Layer 5 of a small transformer language model trained on English Wikipedia (12 layers, counted from 0, width 96).
Take only the direct path to the model's output, skipping the later layers: a vector added to the residual stream pushes a token's score in proportion to its dot product with that token's output vector.

Output vectors of the tokens that the questions are about. A number n stands for n times 0.013.
"ian": -19 -78 42 20 11 6 -54 -10 19 0 12 6 28 14 -40 -21 14 -5 -15 -25 13 -22 31 -4 50 -47 -2 -46 -25 -4 31 -5 29 -18 34 -1 -32 34 -13 -10 -21 -4 17 -7 21 7 -41 -57 5 -90 -30 -8 -9 -10 -8 -26 26 7 3 -22 22 -25 -8 8 -19 49 56 -33 -31 -10 11 2 -41 -18 28 26 0 -20 -37 -31 6 24 9 -11 22 -37 3 -3 -24 -7 -27 0 -6 13 -30 14
"o": 20 36 0 -20 -43 11 -23 -10 -21 -1 -2 16 -10 5 -9 -10 10 10 -20 13 8 -7 14 -2 30 -10 24 18 1 -21 -13 17 44 27 -37 4 8 33 -36 -1 -38 -11 13 -28 2 43 -35 -24 13 -48 -19 -4 -22 29 1 -7 7 -35 50 -30 11 29 -23 -3 -16 -5 -20 6 -31 34 19 -1 -43 28 -42 13 -15 -15 21 -28 7 -18 -17 -6 -21 3 27 35 0 -6 42 21 -33 -14 -39 14
":": -58 33 -56 -4 37 -61 -26 -9 -13 -7 -19 2 -9 -2 28 26 -42 -2 6 48 -2 -7 16 3 16 49 3 -25 17 5 -5 -1 11 -17 -26 2 5 -11 27 -2 -20 -39 -39 15 1 -40 35 13 -29 -25 40 3 -24 -7 -11 12 37 -27 -16 -53 -21 -19 -2 4 19 -19 -15 -18 9 -30 -17 28 -24 -21 -32 -9 -12 -20 -37 -30 -33 32 -21 -5 33 38 4 -5 -3 22 -14 10 3 -1 24 -7
" January": -33 -20 -39 -23 -34 -11 24 2 44 0 10 13 -10 46 12 -15 -27 4 14 -4 -30 31 -2 8 13 27 -31 -52 18 -4 -37 6 -47 -39 22 -23 46 -17 7 -13 -3 -18 12 19 10 6 -17 23 -41 18 -4 -29 -12 -19 16 8 29 49 -21 20 -34 -32 12 10 9 19 2 -59 3 -3 7 14 10 48 2 -31 -8 21 25 27 -22 16 -5 3 13 45 -18 -36 22 -14 -20 -3 18 -3 39 -31
"so": 16 25 -17 -7 -21 49 -53 39 58 -2 30 -39 31 51 -12 31 -8 -4 76 36 -25 18 -3 15 21 45 -92 -7 -32 31 38 34 65 -3 -1 2 -29 -6 3 -10 -10 15 44 -54 1 40 -13 -40 12 -21 -63 -9 -34 19 22 -4 25 21 28 -41 -30 -15 -1 -3 0 56 51 -51 -8 -15 -6 9 -11 41 7 -14 18 -24 41 60 15 35 -19 -3 22 69 15 -1 52 -67 -57 -28 4 -4 22 17
"00": -10 18 22 6 -11 28 20 0 -7 -14 39 -22 -8 -26 0 -9 19 -26 51 6 -30 21 29 27 -35 -14 -3 -6 -46 20 23 18 46 -6 19 4 -22 -27 40 1 36 24 -39 4 25 21 2 21 11 15 -44 -11 25 -16 30 17 -17 2 29 32 17 -40 22 -6 -23 -4 -5 1 12 -6 -10 -4 50 18 -30 39 -15 51 -16 -3 -4 16 37 21 22 51 4 -43 -2 7 -24 7 -23 -26 52 30
"ott": -25 -22 -2 29 -41 -8 -38 60 31 13 17 -7 -2 -23 -1 -31 -10 9 -6 28 13 -10 6 35 -30 -18 14 20 -10 6 10 27 40 -10 2 -7 68 64 -59 -35 -26 44 51 -14 -38 15 -23 -17 -43 -2 24 6 -23 13 -5 -30 29 -14 36 6 -34 30 -22 11 -13 31 58 19 -25 -23 23 -7 42 53 42 -1 -2 34 9 21 21 2 0 2 54 -32 -46 -2 -60 -45 5 -1 -35 -3 29 12
"tern": 8 -61 32 -12 33 -24 -4 8 -20 0 51 -77 11 35 -41 22 -19 47 49 -39 -7 -52 -7 14 -6 1 -45 20 26 72 37 74 7 2 71 -13 71 -22 7 -30 -4 50 -28 -36 8 58 -3 -27 -4 -15 -19 -38 -1 27 39 -9 -19 14 10 -19 -5 -10 -18 -13 31 56 36 -51 -3 -31 13 -67 46 4 5 -11 -9 10 19 19 -41 45 49 4 13 18 -44 -21 24 -10 -40 -9 -5 -24 10 32
"ess": 1 -10 11 4 -1 -77 26 45 -3 -4 33 -63 52 41 24 15 12 -12 -53 11 25 72 -24 19 13 4 -74 -24 4 5 23 26 -24 -9 -21 7 46 27 4 -33 10 35 55 -10 -5 34 -30 -42 -33 -9 9 -2 14 7 -53 13 -18 -31 -60 -9 -34 -32 8 -4 -8 1 42 27 -39 -15 -12 -45 -31 49 -27 2 -26 -31 -12 -53 47 36 19 -11 -3 11 -30 -18 -5 -34 16 -7 -6 -9 -18 11
" off": -37 -9 -26 -4 32 -17 12 27 2 -16 -1 -7 17 8 34 12 12 37 -26 -10 -28 -2 30 -2 0 27 -27 -9 18 -11 -22 -4 -6 -15 16 3 29 3 12 -16 12 -10 -8 -5 -4 -8 -13 36 -23 22 15 -11 -9 12 7 11 0 5 -3 2 9 -7 -19 -4 -43 2 -35 -12 -25 -2 -5 19 11 -12 52 0 -22 -27 60 -2 -4 5 -19 -3 -19 8 -8 -41 12 -1 28 -15 45 -8 -10 -12
".": 13 -16 -1 -1 31 -3 -6 13 -3 -4 -2 7 -1 27 25 -4 -18 -13 -20 31 -11 -7 -14 -4 16 -47 45 18 25 -16 29 17 -28 45 -18 0 -25 -31 35 4 -1 -20 -38 -18 -22 -4 -20 21 -56 28 11 1 25 -23 -28 -39 -13 -33 -12 -25 14 2 -18 2 25 -19 -29 -24 4 -45 15 22 -22 -36 -24 9 1 6 8 15 -33 -39 -22 -7 -30 -50 16 -17 22 21 42 19 -18 -6 9 -6
" July": -43 -5 -48 -24 -34 14 -4 3 18 -3 -1 9 7 53 1 -25 -22 5 34 -27 -41 43 5 4 9 32 -24 -52 3 2 -23 25 -15 -18 43 -25 13 -6 13 4 -10 -15 5 18 -7 33 -20 18 -26 15 8 -32 -10 -17 27 24 57 61 -35 19 -9 -23 19 -3 8 21 -7 -42 -13 -9 -5 12 -5 59 -12 -25 -8 8 15 28 -17 15 -10 -1 7 40 -3 -26 -5 -14 -26 1 11 -4 24 -19
"chool": -45 -26 -36 -12 40 13 5 58 17 8 21 8 49 48 59 -20 -10 21 15 29 -49 -1 14 16 -58 30 -11 16 -59 21 -5 30 2 12 -18 -10 7 6 -5 -33 17 57 -45 -46 4 -2 44 2 -53 -29 -59 -10 -4 -5 -25 -17 59 43 62 16 12 21 17 -16 25 79 66 -17 -21 -3 -4 4 20 36 39 -14 -44 23 65 -7 -42 22 72 21 47 -15 -30 -14 -23 -29 21 -24 40 9 -15 48
"ass": 2 -3 33 9 17 -41 16 15 -27 -5 42 24 -8 -31 5 34 -23 -20 19 13 6 31 -16 17 11 -39 -35 -23 -34 4 -25 -19 -6 11 -38 -6 53 21 -30 12 14 23 27 38 -13 54 -21 -52 -15 -1 -36 10 -68 44 -34 -10 -18 4 31 -27 -25 42 12 20 -47 3 38 31 6 9 27 -34 -7 -15 -13 -22 -31 41 -7 52 44 -18 1 18 14 6 -62 -37 -35 5 -5 1 36 -24 -5 5
"als": -49 -4 38 -31 42 19 -44 -5 32 13 17 13 -2 66 4 4 8 -20 11 -15 -9 29 7 8 26 -15 1 -25 28 23 -12 10 -58 43 10 -12 42 59 -30 2 -24 -44 51 1 41 38 16 -68 7 -15 -7 -5 -64 25 9 10 -4 69 39 -9 0 16 29 -4 -35 8 31 3 -42 -45 -9 -43 63 -59 13 -10 -37 10 -22 -14 33 -17 40 2 19 46 18 14 -11 64 20 1 -7 0 36 26
"ition": -18 -15 28 -10 -7 32 -30 -30 -28 -3 30 8 13 -1 18 44 51 37 27 -52 5 31 0 -16 -30 24 22 -27 -61 -24 -24 57 -70 15 -7 -11 16 4 -29 -28 27 68 -9 -9 7 19 5 -18 -45 -54 -35 -40 15 -60 5 24 -22 -7 -31 -42 -33 3 8 39 -39 38 64 -17 -39 -12 -3 23 23 -21 18 15 -49 -22 -9 -4 63 67 12 27 -55 80 -28 -22 -8 29 24 -12 8 9 5 37

Output weights of attention head 2. The head adds the sum of these rows, row i times number i of z. A number n stands for n times 0.0041.
o0: 11 -20 22 9 25 51 -46 -20 -21 -4 20 23 29 23 -19 -12 1 -19 -4 7 9 17 15 -14 18 -27 16 -35 58 -28 -9 22 -11 1 43 -34 25 -16 47 9 25 37 -38 3 25 -11 1 16 -10 15 -14 22 1 17 -42 -51 11 -4 51 45 12 -10 13 -68 44 6 11 14 -16 8 19 22 19 61 16 -9 -17 27 17 -28 55 -6 -5 53 -3 11 -24 27 -34 18 10 5 -20 6 -7 65
o1: 29 0 -18 15 -19 17 26 -15 50 25 18 -1 -18 -20 -2 -24 4 -46 56 48 12 19 0 -5 -44 4 24 -30 -1 -42 -1 22 5 -16 12 26 23 48 33 51 36 18 -19 27 40 -7 8 1 -25 -44 3 25 -19 -26 -6 -3 1 -14 5 16 54 -21 56 34 25 36 66 53 5 -43 -33 -24 -26 18 27 7 -15 27 -61 -22 14 16 31 36 -39 9 17 -58 12 -23 -60 15 35 0 21 -6
o2: 27 12 33 -6 -6 40 -61 7 -31 -5 -24 -4 -24 62 8 10 68 27 -38 10 -67 50 -3 -6 -25 -9 46 4 -37 -12 8 6 78 9 17 13 45 29 29 28 17 13 23 24 2 36 0 6 11 -5 -16 7 30 57 -34 25 16 -6 -12 58 -16 -7 -16 -18 52 -38 -22 4 10 37 38 27 32 10 32 4 -39 21 -16 10 55 25 -12 -10 -17 20 24 -9 -52 -51 -38 15 -14 -50 23 1
o3: -51 62 -25 -5 59 -16 -15 -17 2 6 18 -5 -14 -34 1 -9 -37 -30 -33 4 21 26 10 -12 27 25 -17 -25 -27 13 -48 2 19 18 39 11 20 52 2 17 -10 27 0 -27 -10 7 -2 13 -43 19 -25 -6 -2 -34 16 -35 5 19 50 48 0 -25 20 -1 8 -37 -19 89 38 -17 -40 34 -34 -24 41 21 -16 -2 -8 42 -17 -40 -31 27 18 -5 -23 -1 -16 23 -31 38 4 51 -6 -20
o4: 12 5 -2 -7 32 44 -28 23 -25 10 4 -6 -14 2 -35 -27 7 -9 57 -23 -25 20 13 1 53 3 -8 -25 21 40 17 8 15 34 2 -21 -26 9 6 -18 31 -48 33 4 -11 -40 -30 -42 29 -5 -34 -3 38 -10 21 -15 13 -11 -3 -15 15 -48 -10 5 35 12 20 35 -5 -16 -1 52 19 13 8 47 8 -22 4 -3 9 10 -41 -27 -27 -19 -10 22 3 -14 20 16 14 3 11 48
o5: 13 22 28 15 21 -11 -26 17 -33 -23 35 26 46 1 -22 39 -2 -12 55 6 41 9 -15 12 37 14 19 2 -33 -12 31 -38 14 55 28 45 -10 -19 14 -3 -7 7 -44 -67 -46 -4 19 -39 24 -34 -1 -15 -18 -7 -13 -6 -15 -1 21 -1 -25 -34 14 -4 -44 -33 -8 67 -2 45 -11 -31 3 -9 -1 38 -7 -7 28 38 0 -19 -2 40 25 7 4 12 -21 -12 -49 50 -10 14 -66 -1
o6: -75 -3 -28 24 16 19 6 -8 -30 25 46 40 -31 42 -24 17 -7 21 72 -4 -46 -16 -1 2 5 -34 -24 -31 -11 8 -17 -29 11 -47 -33 -11 -35 56 -85 24 34 38 -10 -10 7 23 12 -18 20 -63 14 -20 -15 -3 -8 7 2 10 -33 -18 -20 9 6 37 -60 2 2 38 4 25 5 36 -5 14 -6 -3 -2 -44 -49 -47 -39 -6 -7 -15 49 24 17 -24 -48 -4 16 4 26 -16 16 5
o7: 11 4 -23 -12 11 -28 36 -17 -9 -10 11 3 28 22 -16 17 -21 -14 -19 11 1 10 -31 -18 7 15 4 3 8 -12 -7 10 -85 0 -25 -24 32 -20 -84 18 24 27 -4 -27 -10 32 1 19 -29 12 -20 45 -2 -28 33 -63 -5 46 -46 31 8 -28 77 -4 15 9 31 12 -28 56 29 0 -9 0 14 -31 -18 -2 -27 0 13 -24 9 -23 -39 65 -41 -32 -32 -21 -13 20 13 -32 -51 -22
o8: 3 -14 -28 1 5 14 48 -25 -36 9 -65 -28 5 -53 16 -44 -5 -23 -30 28 -37 39 10 15 39 -2 -32 11 -61 -9 27 10 -10 -35 -1 -1 35 -55 20 35 -12 -6 -5 -10 -15 -15 12 -3 8 -7 -3 3 -11 35 -25 -11 26 -45 -22 -21 -29 -12 -8 -20 -4 -8 -7 28 -12 10 7 20 -18 5 -5 30 44 20 24 -41 21 9 4 24 20 -5 -19 -30 0 6 23 38 -11 59 22 -22
o9: 40 41 -14 21 1 72 27 -8 20 10 39 -31 -53 1 -8 1 -69 26 11 -17 -20 -25 -2 -29 -32 -15 -71 12 12 9 -3 -3 -10 33 -25 3 5 33 20 8 -3 10 7 15 11 6 21 30 52 90 -51 -1 15 46 -3 -27 24 -14 -1 5 67 -13 -19 -24 64 4 5 30 24 -19 -30 -11 20 -4 -5 -4 -21 -5 -17 -12 -40 14 -4 -4 1 -40 -10 8 -29 24 -3 90 9 14 33 23
o10: -1 -18 10 -1 -15 -17 -30 6 -54 26 -39 -25 60 -4 13 -47 -8 4 16 -5 12 24 12 -72 -27 2 61 17 19 -15 -5 -7 7 25 -4 -21 7 33 15 -11 7 22 28 2 16 9 8 26 -37 -2 0 52 -8 -68 -20 -35 -4 -13 -44 49 -20 -44 -19 13 -40 -24 19 -14 16 6 -66 -20 -27 14 31 -6 -11 42 -2 6 -4 -19 -15 2 -33 1 23 26 -16 11 54 52 41 4 -9 -10
o11: 49 8 23 6 -8 13 -27 7 37 -1 31 45 -5 6 17 26 20 14 22 -26 -24 -13 27 -48 10 -40 8 -16 -28 -13 -26 37 -46 39 50 3 -50 -5 -4 -36 22 -42 9 -19 -11 25 36 7 -12 -7 -6 26 18 -3 -14 23 -31 34 65 27 1 1 39 4 38 -30 24 -40 -48 6 7 29 -17 -36 7 -10 -14 -18 -6 -49 30 28 -14 -28 24 16 27 -9 38 2 -75 -4 -32 -4 17 9
o12: 8 28 16 -26 -9 -5 13 26 -8 44 -13 -2 -15 17 -20 -6 26 11 2 1 27 9 -42 16 -29 -18 28 4 44 7 3 21 1 24 -22 24 -26 67 -4 2 -18 12 35 -8 -22 -9 17 18 -27 5 -38 14 -10 -12 5 -27 -44 -60 -51 14 4 54 0 22 29 -14 58 19 -6 -13 -5 -2 -34 44 8 -4 -6 21 1 17 -10 -24 -4 43 11 31 14 23 -15 -23 -45 -19 -24 10 -10 2
o13: -20 40 -39 16 -1 -5 -45 -28 1 30 17 -1 -3 -5 12 27 -38 -11 -34 -20 -45 2 11 -29 40 4 4 -9 -39 -3 20 -50 -41 -8 -21 76 -2 19 -26 3 -33 -19 29 -29 49 29 -4 -2 54 1 15 26 24 -46 -18 8 -59 -8 -42 -28 6 -19 -16 28 -16 22 32 29 19 -11 9 -18 20 9 -62 -19 -25 -4 -39 48 -1 -16 -40 -8 69 51 -53 14 21 29 -13 8 -3 -34 20 30
o14: -21 9 -25 9 -21 -19 50 39 -2 2 -31 22 3 30 -28 -16 -26 -23 67 23 16 -12 6 4 -79 -37 7 31 12 -10 -44 -20 -4 73 10 -19 28 1 1 -29 -22 -26 8 29 0 -52 11 -94 -15 -34 -7 -15 -19 -48 -27 7 15 6 56 26 -19 -19 42 10 -4 -1 23 -7 4 -5 9 15 34 -4 -6 -14 9 6 27 2 51 1 -14 2 -41 19 9 6 2 1 60 35 -2 -15 -54 -50
o15: -4 34 -38 16 3 -11 42 26 4 -3 -5 -22 25 6 30 -18 -25 -34 -34 18 -19 -3 6 77 -5 22 -9 6 -14 -18 4 -40 17 -20 6 18 45 -26 -14 49 22 15 -4 -36 -44 8 6 5 32 -5 -52 34 -4 31 52 9 -47 -83 -19 8 5 -66 -15 -17 -4 38 7 78 29 -9 -10 20 -2 -41 13 3 8 47 -8 25 36 -41 3 33 3 42 2 23 9 -12 -5 -12 -5 -13 -26 -26
o16: 6 -18 4 -2 4 34 -10 -9 7 5 -22 18 -13 3 26 -17 -20 -4 16 18 5 -30 15 -18 43 -18 25 2 -8 -29 1 -15 -20 -5 -40 -39 -16 -31 -3 -56 -24 -22 15 -1 21 34 20 44 7 5 -33 -29 41 7 -41 9 -39 46 13 3 24 19 19 -2 23 18 9 4 -17 25 -34 -23 27 -43 -30 3 10 -16 49 4 -14 -6 0 55 -44 -12 13 46 -45 56 -5 27 -25 -23 -36 42
o17: -22 -32 -64 -9 15 -3 18 -3 -13 38 -79 -24 11 15 -6 29 -22 -36 -32 -25 -22 -28 -4 20 -9 8 -41 -53 -21 -30 11 9 -50 -2 -1 53 -52 -26 55 -33 12 -23 21 -8 -40 -27 -16 -18 19 24 39 -52 28 -19 -42 -23 63 18 -33 -56 22 0 -28 -50 -61 13 25 -1 18 -10 10 -42 -59 8 -7 -35 7 -12 -29 -4 -26 16 -31 22 -8 -46 9 -4 -11 -2 -36 -36 11 70 35 -22
o18: 15 -29 -22 1 13 -19 -47 -3 40 -16 -18 -2 2 15 6 -14 -14 43 5 8 12 3 41 -24 61 17 16 12 17 -5 25 31 32 8 -14 52 12 -12 21 -9 10 2 9 38 30 -11 7 3 54 -47 33 22 35 -6 48 1 0 -3 1 -7 61 -39 20 1 57 15 43 -19 40 0 4 -40 -7 2 -38 -33 13 -30 5 -49 30 -34 24 20 -16 -12 61 38 -43 -4 24 -25 -64 11 28 18
o19: -17 36 39 14 -43 8 -11 -5 -20 -47 8 -16 13 -23 -20 4 -29 9 -32 6 9 -14 -33 -9 36 -22 11 -15 26 -54 -26 29 45 1 0 7 -19 19 -10 -25 16 51 -4 43 43 19 76 -26 9 6 42 20 -8 2 -47 -25 45 -25 6 6 33 5 39 -13 -26 19 5 34 17 39 48 33 64 -11 -85 -15 -34 28 -8 6 -34 -7 -11 -5 10 -25 1 -37 30 4 28 12 23 -34 19 -7
o20: 34 24 -16 19 30 -14 23 -13 26 -30 24 0 30 11 66 -65 -41 54 -27 -15 8 -41 -8 -31 33 18 10 0 21 29 28 -6 16 -56 -36 0 -55 -55 18 6 -2 13 -26 12 -10 -2 -3 -13 61 18 -41 -3 -41 9 -19 -55 -23 -71 49 -4 -51 -58 -10 -3 -9 6 17 5 17 3 -6 -30 17 25 -23 43 45 8 1 -26 14 -15 -23 -36 -64 -6 -17 -41 1 -30 36 53 -18 -12 -56 -6
o21: 13 -16 -19 5 -57 20 70 11 -2 21 -11 -36 -35 9 -13 25 16 8 27 -21 -35 50 -4 -6 4 -2 62 37 -8 13 -7 21 -18 -1 -15 -11 1 35 12 28 17 25 20 17 25 10 -19 2 -32 1 -12 -17 22 21 0 -6 -26 -22 49 25 12 1 -52 -7 14 -4 -17 39 -65 7 22 -19 -67 23 -44 -3 -25 -17 -26 13 16 25 -7 21 -10 17 -9 -7 -19 -28 28 32 -35 -53 -22 2
o22: 52 11 -2 36 -17 16 12 21 1 3 -19 28 15 11 5 25 -37 -24 17 -10 -31 28 -38 -48 32 13 32 -4 45 32 -5 -2 -2 42 4 65 -8 1 -35 -13 -11 17 -9 13 -5 -15 -9 -7 -5 -20 -24 19 -7 -17 -37 -13 -19 -10 3 -41 -17 60 10 21 -37 19 -18 15 38 23 -23 37 -40 29 53 32 -23 -30 -26 9 42 -43 -5 -21 -34 14 11 51 22 1 -16 47 60 -2 -6 -24
o23: 23 39 -7 -14 -16 4 8 -23 -10 -19 -59 -43 -5 10 11 18 -5 5 57 38 -60 -3 -4 24 -21 22 -22 5 20 -47 8 16 74 -4 65 -5 -25 -18 1 7 3 34 -25 -24 -12 -51 25 1 25 4 -17 1 -56 34 9 -1 32 20 6 48 21 4 -23 -25 -16 33 19 33 -30 -16 -19 -11 9 33 -70 34 -8 -22 -14 -34 -15 -3 67 13 -3 -13 -39 30 -13 11 -59 4 -4 40 67 -8
o24: -19 12 -10 33 -14 3 21 -7 49 16 -26 28 36 -6 19 37 -41 53 14 12 -13 8 -9 34 -14 -10 3 -5 -12 64 18 -44 -17 39 7 34 -52 -29 -10 9 13 -50 17 7 27 -30 -28 32 37 -16 41 3 -21 -28 -15 -44 7 18 22 -23 59 14 2 22 -25 -14 15 -2 -9 -19 -7 -43 9 -16 32 -9 10 21 59 13 36 -2 -19 2 23 5 14 -9 -16 -49 21 -7 33 22 7 -29
o25: 26 -3 6 -56 -7 -31 5 13 44 29 -1 -45 6 22 31 -49 -2 -44 69 20 45 -1 57 -59 19 29 -27 -20 12 -49 -26 -6 -31 -55 10 -12 -18 12 13 -7 16 2 -37 -15 7 -5 8 49 -18 -37 17 2 9 8 -20 -36 -15 -3 8 73 -16 -2 36 -11 3 -33 26 30 3 -51 -8 13 5 70 58 -37 10 -1 6 0 27 -10 -4 45 4 15 -14 -36 11 -51 -1 -44 25 -10 17 32
o26: -52 12 37 -55 47 -22 41 -47 4 -14 24 -16 22 67 -47 34 -17 -25 13 -26 -47 8 29 11 -13 35 -7 -81 -39 -18 -53 20 25 -53 -29 22 6 -12 6 -30 -41 -41 -3 41 31 16 -11 -51 -37 15 30 26 26 39 -53 5 14 8 -19 -14 -73 -36 -14 -10 4 5 -31 -2 -13 -26 24 3 -1 -45 58 -6 -27 4 -11 19 -46 -1 6 15 23 -32 3 -3 -10 16 -2 -10 15 12 9 4
o27: 0 -9 33 -48 -53 -30 -2 28 8 58 -12 -21 5 -10 11 -5 2 1 -6 -9 30 3 8 -19 13 6 19 -14 -4 -53 25 52 -24 6 -26 15 18 30 -41 35 25 -7 -56 -7 -6 -43 -33 -7 -4 -6 24 -18 -32 -52 33 65 -67 -19 3 55 -7 8 43 -26 5 -50 -25 1 19 9 -30 35 11 16 27 -65 72 15 -5 -7 -11 -4 6 6 10 -36 34 -40 11 18 9 -24 -17 10 21 29
o28: 19 39 18 11 62 -1 27 -34 14 59 -18 -27 -13 42 -14 0 -68 35 38 51 12 -9 -13 32 24 -64 17 11 59 15 2 -8 2 -20 -26 12 21 -32 2 11 48 18 4 15 24 1 12 15 10 35 11 17 -38 -10 -27 32 21 59 -60 -12 -15 22 -4 -27 54 -51 47 -13 -3 13 -4 20 -7 67 24 -42 12 10 -20 38 16 -23 -20 4 -20 16 -31 14 8 24 61 -13 -9 -44 -13 -37
o29: 1 -69 -23 -10 13 -50 -26 10 0 -2 -27 6 29 -14 -35 19 -26 -22 -30 -28 54 -17 -19 7 -4 16 21 48 -31 -14 13 1 -12 -14 -1 7 -31 1 10 -46 -39 35 -4 16 4 6 38 17 14 3 -7 51 -10 38 34 -14 -52 -13 -4 9 39 13 -8 12 1 -15 -22 5 -19 6 24 0 -10 -21 -30 44 -33 10 18 30 11 4 -9 23 44 -23 61 27 46 17 0 9 -11 -3 -32 25
o30: 10 -19 -36 -4 -8 38 -2 -4 6 -15 9 16 2 -42 29 8 -52 0 38 -13 -19 -14 -21 -12 18 19 31 -2 -12 28 9 -18 -1 -32 25 -61 20 -4 6 5 7 47 -32 40 -11 9 27 15 19 24 -5 13 4 12 31 -58 -36 62 -17 29 -19 11 29 -43 11 -2 -22 -14 -17 -79 46 11 12 16 61 28 -5 -4 34 58 8 27 6 37 -24 12 11 -2 -32 -4 26 7 -9 -29 -25 15
o31: -16 -43 -22 20 -45 -15 -8 -5 47 -30 55 -7 -54 -15 -10 -10 13 -55 -16 -14 4 24 -24 -24 43 -13 -7 42 -42 15 25 10 32 33 -38 -34 -13 17 -20 -6 -12 14 -2 -14 -6 42 41 34 33 18 12 69 -5 30 20 -9 29 28 15 2 36 -24 -24 35 45 2 5 3 15 28 -18 -24 11 -4 1 -7 -24 -10 13 -47 -56 20 -13 63 -1 -70 -18 -12 -54 -14 24 2 -47 13 -39 -53

Each question shows a token from some text and the vector z that the head gathered there. A number n stands for n times 0.027.

" p": 2 -3 -9 -8 -8 0 -1 -2 7 0 1 1 -14 17 -17 1 17 -15 14 -22 1 -4 -1 -7 14 -13 -24 -5 25 22 5 10
Which two tokens does it push up most, strongest first? ".", "o"

" H": 31 -2 2 16 -17 9 25 -25 -6 -2 -34 -12 16 -8 -2 -21 6 0 -4 -11 -22 -9 -5 -1 -29 4 14 -37 -22 -13 8 31
Which of these tokens does it push up most? "chool"

"o": -10 -7 -4 -40 20 0 -14 6 -13 21 -10 -4 5 -24 14 -16 -18 -7 18 20 8 -16 19 -5 4 15 -21 -17 -12 13 3 -33
Pushed down most: "ass"

" rep": 0 -14 -21 19 -27 7 -8 -14 15 17 5 17 7 -3 -18 23 26 26 31 -5 16 7 -26 -1 -7 -4 -1 -33 15 -6 -14 29
Pushed down most: "ition"

" t": 1 0 3 7 -10 -2 5 3 4 -9 -5 12 -12 -5 -20 -8 4 -15 3 -5 -19 8 -12 10 -16 -19 10 -22 13 0 13 0
Which two tokens does it push up most, strongest first? "tern", "als"

"ol": -12 -1 -8 2 3 -11 -12 2 33 -17 10 7 -12 9 -18 8 6 -12 6 5 -10 -19 -7 -10 -17 0 11 -4 10 13 6 20
Pushed down most: "so"

"d": -10 -22 6 -26 3 23 -41 -10 -4 -2 41 1 9 -19 -4 6 13 -3 -14 11 0 -9 25 -8 5 -4 2 23 1 16 5 15
Which three tokens does it push up most, strongest first? ".", "o", " off"

",": -3 30 -11 22 -10 0 9 1 4 11 16 54 28 -9 13 4 -11 4 -23 11 0 34 5 -1 9 -5 13 -39 8 -22 -11 -11
Which of these tokens does it push up most? "ass"

"arg": -1 26 -30 -18 4 -12 11 -9 34 -9 2 6 3 -4 -2 -40 -8 -5 -9 -32 7 -22 -20 -23 8 25 9 -23 -32 27 41 23
Which two tokens does it push up most, strongest first? "ian", "chool"

"t": -19 -10 25 -6 21 0 -26 7 -25 1 38 15 -23 -6 -24 -21 -4 -5 2 31 -20 30 4 25 11 18 14 -54 -12 -11 18 4
Pushed down most: ":"

" is": 24 7 -14 12 -32 11 3 -26 1 6 -9 -5 30 13 4 -7 -7 26 5 12 24 7 -8 9 -1 -14 14 -12 19 0 -22 4
Pushed down most: "ition"

"h": -24 -7 16 -26 24 20 -11 2 11 0 -10 31 6 10 -10 -22 -25 -30 6 24 -20 5 -2 13 -11 29 7 -7 -6 -9 -19 -6
Which of these tokens does it push up most? "so"

"un": -15 4 1 -10 11 7 -10 15 0 5 -3 13 -2 13 -17 11 -15 -13 13 8 -18 -11 1 11 -20 -5 -12 -25 5 -6 -7 -7
Which three tokens does it push up most, strongest first? "so", "tern", "00"

"or": -24 -22 5 0 26 25 -24 13 7 16 46 -2 -6 23 5 -18 -29 14 -2 15 19 11 21 5 13 51 -4 -9 -37 -10 -5 -16
Which of these tokens does it push up most? "ess"

"ud": 19 6 2 -1 22 -27 -25 18 13 13 16 -8 -41 17 5 -7 -29 -33 -14 2 -7 2 -9 -3 -10 3 -46 8 -14 39 -4 -16
Which of these tokens does it push up most? "00"

"F": 4 -1 -18 4 -20 4 7 -32 5 -22 -5 2 3 6 10 0 1 6 -1 -14 -12 -14 -5 -5 -21 -22 7 3 8 -6 3 11
Which of these tokens does it push up most? ":"

"ry": -20 14 -19 -8 -7 5 -3 4 16 -2 12 -4 1 14 14 7 -12 -8 13 2 12 -31 6 3 -15 -2 9 7 0 2 -31 13
Which two tokens does it push up most, strongest first? ":", "ess"

" with": 30 10 -24 22 -24 14 8 -10 14 7 15 32 7 -5 6 3 4 10 -8 -5 -2 35 -7 -7 -5 -11 -3 -12 15 -21 -13 7
Pushed down most: "so"

" ad": 27 7 12 -12 -24 1 -4 7 0 5 -6 15 2 -7 21 7 -23 -20 -12 -18 18 2 4 -30 17 0 -14 5 17 23 2 6
Which two tokens does it push up most, strongest first? "ass", "ott"

" in": 3 18 11 5 -11 -2 -12 -4 -16 7 5 18 -19 -16 5 7 -10 -18 -2 -1 5 -16 -6 -32 11 9 -3 -3 15 1 0 20
Which of these tokens does it push up most? "chool"

" ": 13 4 -6 -4 1 2 12 2 -7 -11 14 -6 7 13 10 6 8 -13 -2 -9 1 -4 2 5 10 5 1 11 13 0 0 9
Pushed down most: "tern"

" L": -5 13 -6 -11 5 -3 -6 -4 -1 -11 4 9 11 -1 2 -21 1 -9 -10 -8 0 1 -5 -10 3 26 -10 -11 -11 2 21 2
Pushed down most: ":"

"in": -17 18 32 -14 11 -14 2 7 20 21 -7 4 -5 -1 -18 1 -3 -11 -25 -26 -11 -17 -35 4 0 10 -37 2 12 -11 -10 -3
Which two tokens does it push up most, strongest first? "00", "so"

"a": -30 -3 11 1 23 9 -14 6 -22 7 17 13 -14 -5 -28 -9 -12 8 9 14 -9 0 14 10 -4 12 -6 -19 7 -14 -3 -1
Which of these tokens does it push up most? "so"

" N": -4 -3 -4 -41 0 -5 -7 6 7 5 18 -13 -8 9 -16 -3 -11 -6 0 6 -5 6 7 6 4 -11 -2 -5 -7 8 18 -10
Which two tokens does it push up most, strongest first? "tern", "ition"

" pre": 10 -1 5 9 -12 -16 5 -17 -10 -1 -5 -1 -8 2 10 0 -4 -5 -4 3 4 -17 -2 -20 2 -3 -1 -5 11 5 -11 17
Pushed down most: "ition"

" B": 12 8 -15 -2 -8 -1 -8 5 -9 -12 8 -7 3 6 14 -20 -15 -11 -7 4 -9 -5 8 1 3 2 -1 -7 1 5 29 -1
Which of these tokens does it push up most? "ition"

"om": 4 -17 10 -3 26 -10 -25 36 28 0 33 -29 6 14 -10 -33 -17 12 -24 22 -15 -17 38 -23 13 53 7 3 20 -2 -21 10
Which two tokens does it push up most, strongest first? "ess", " January"

" |": 17 -14 -17 7 -9 -14 17 -12 -25 -14 7 2 12 18 7 6 6 -4 -2 -7 -1 17 -10 10 -3 -2 -8 7 9 -8 -19 5
Which two tokens does it push up most, strongest first? "als", "o"

" b": 15 -7 -26 18 -32 11 9 -13 25 7 -13 -11 38 -5 -14 5 26 36 24 10 26 12 -13 15 8 0 -8 -37 29 4 -4 22
Pushed down most: "ition"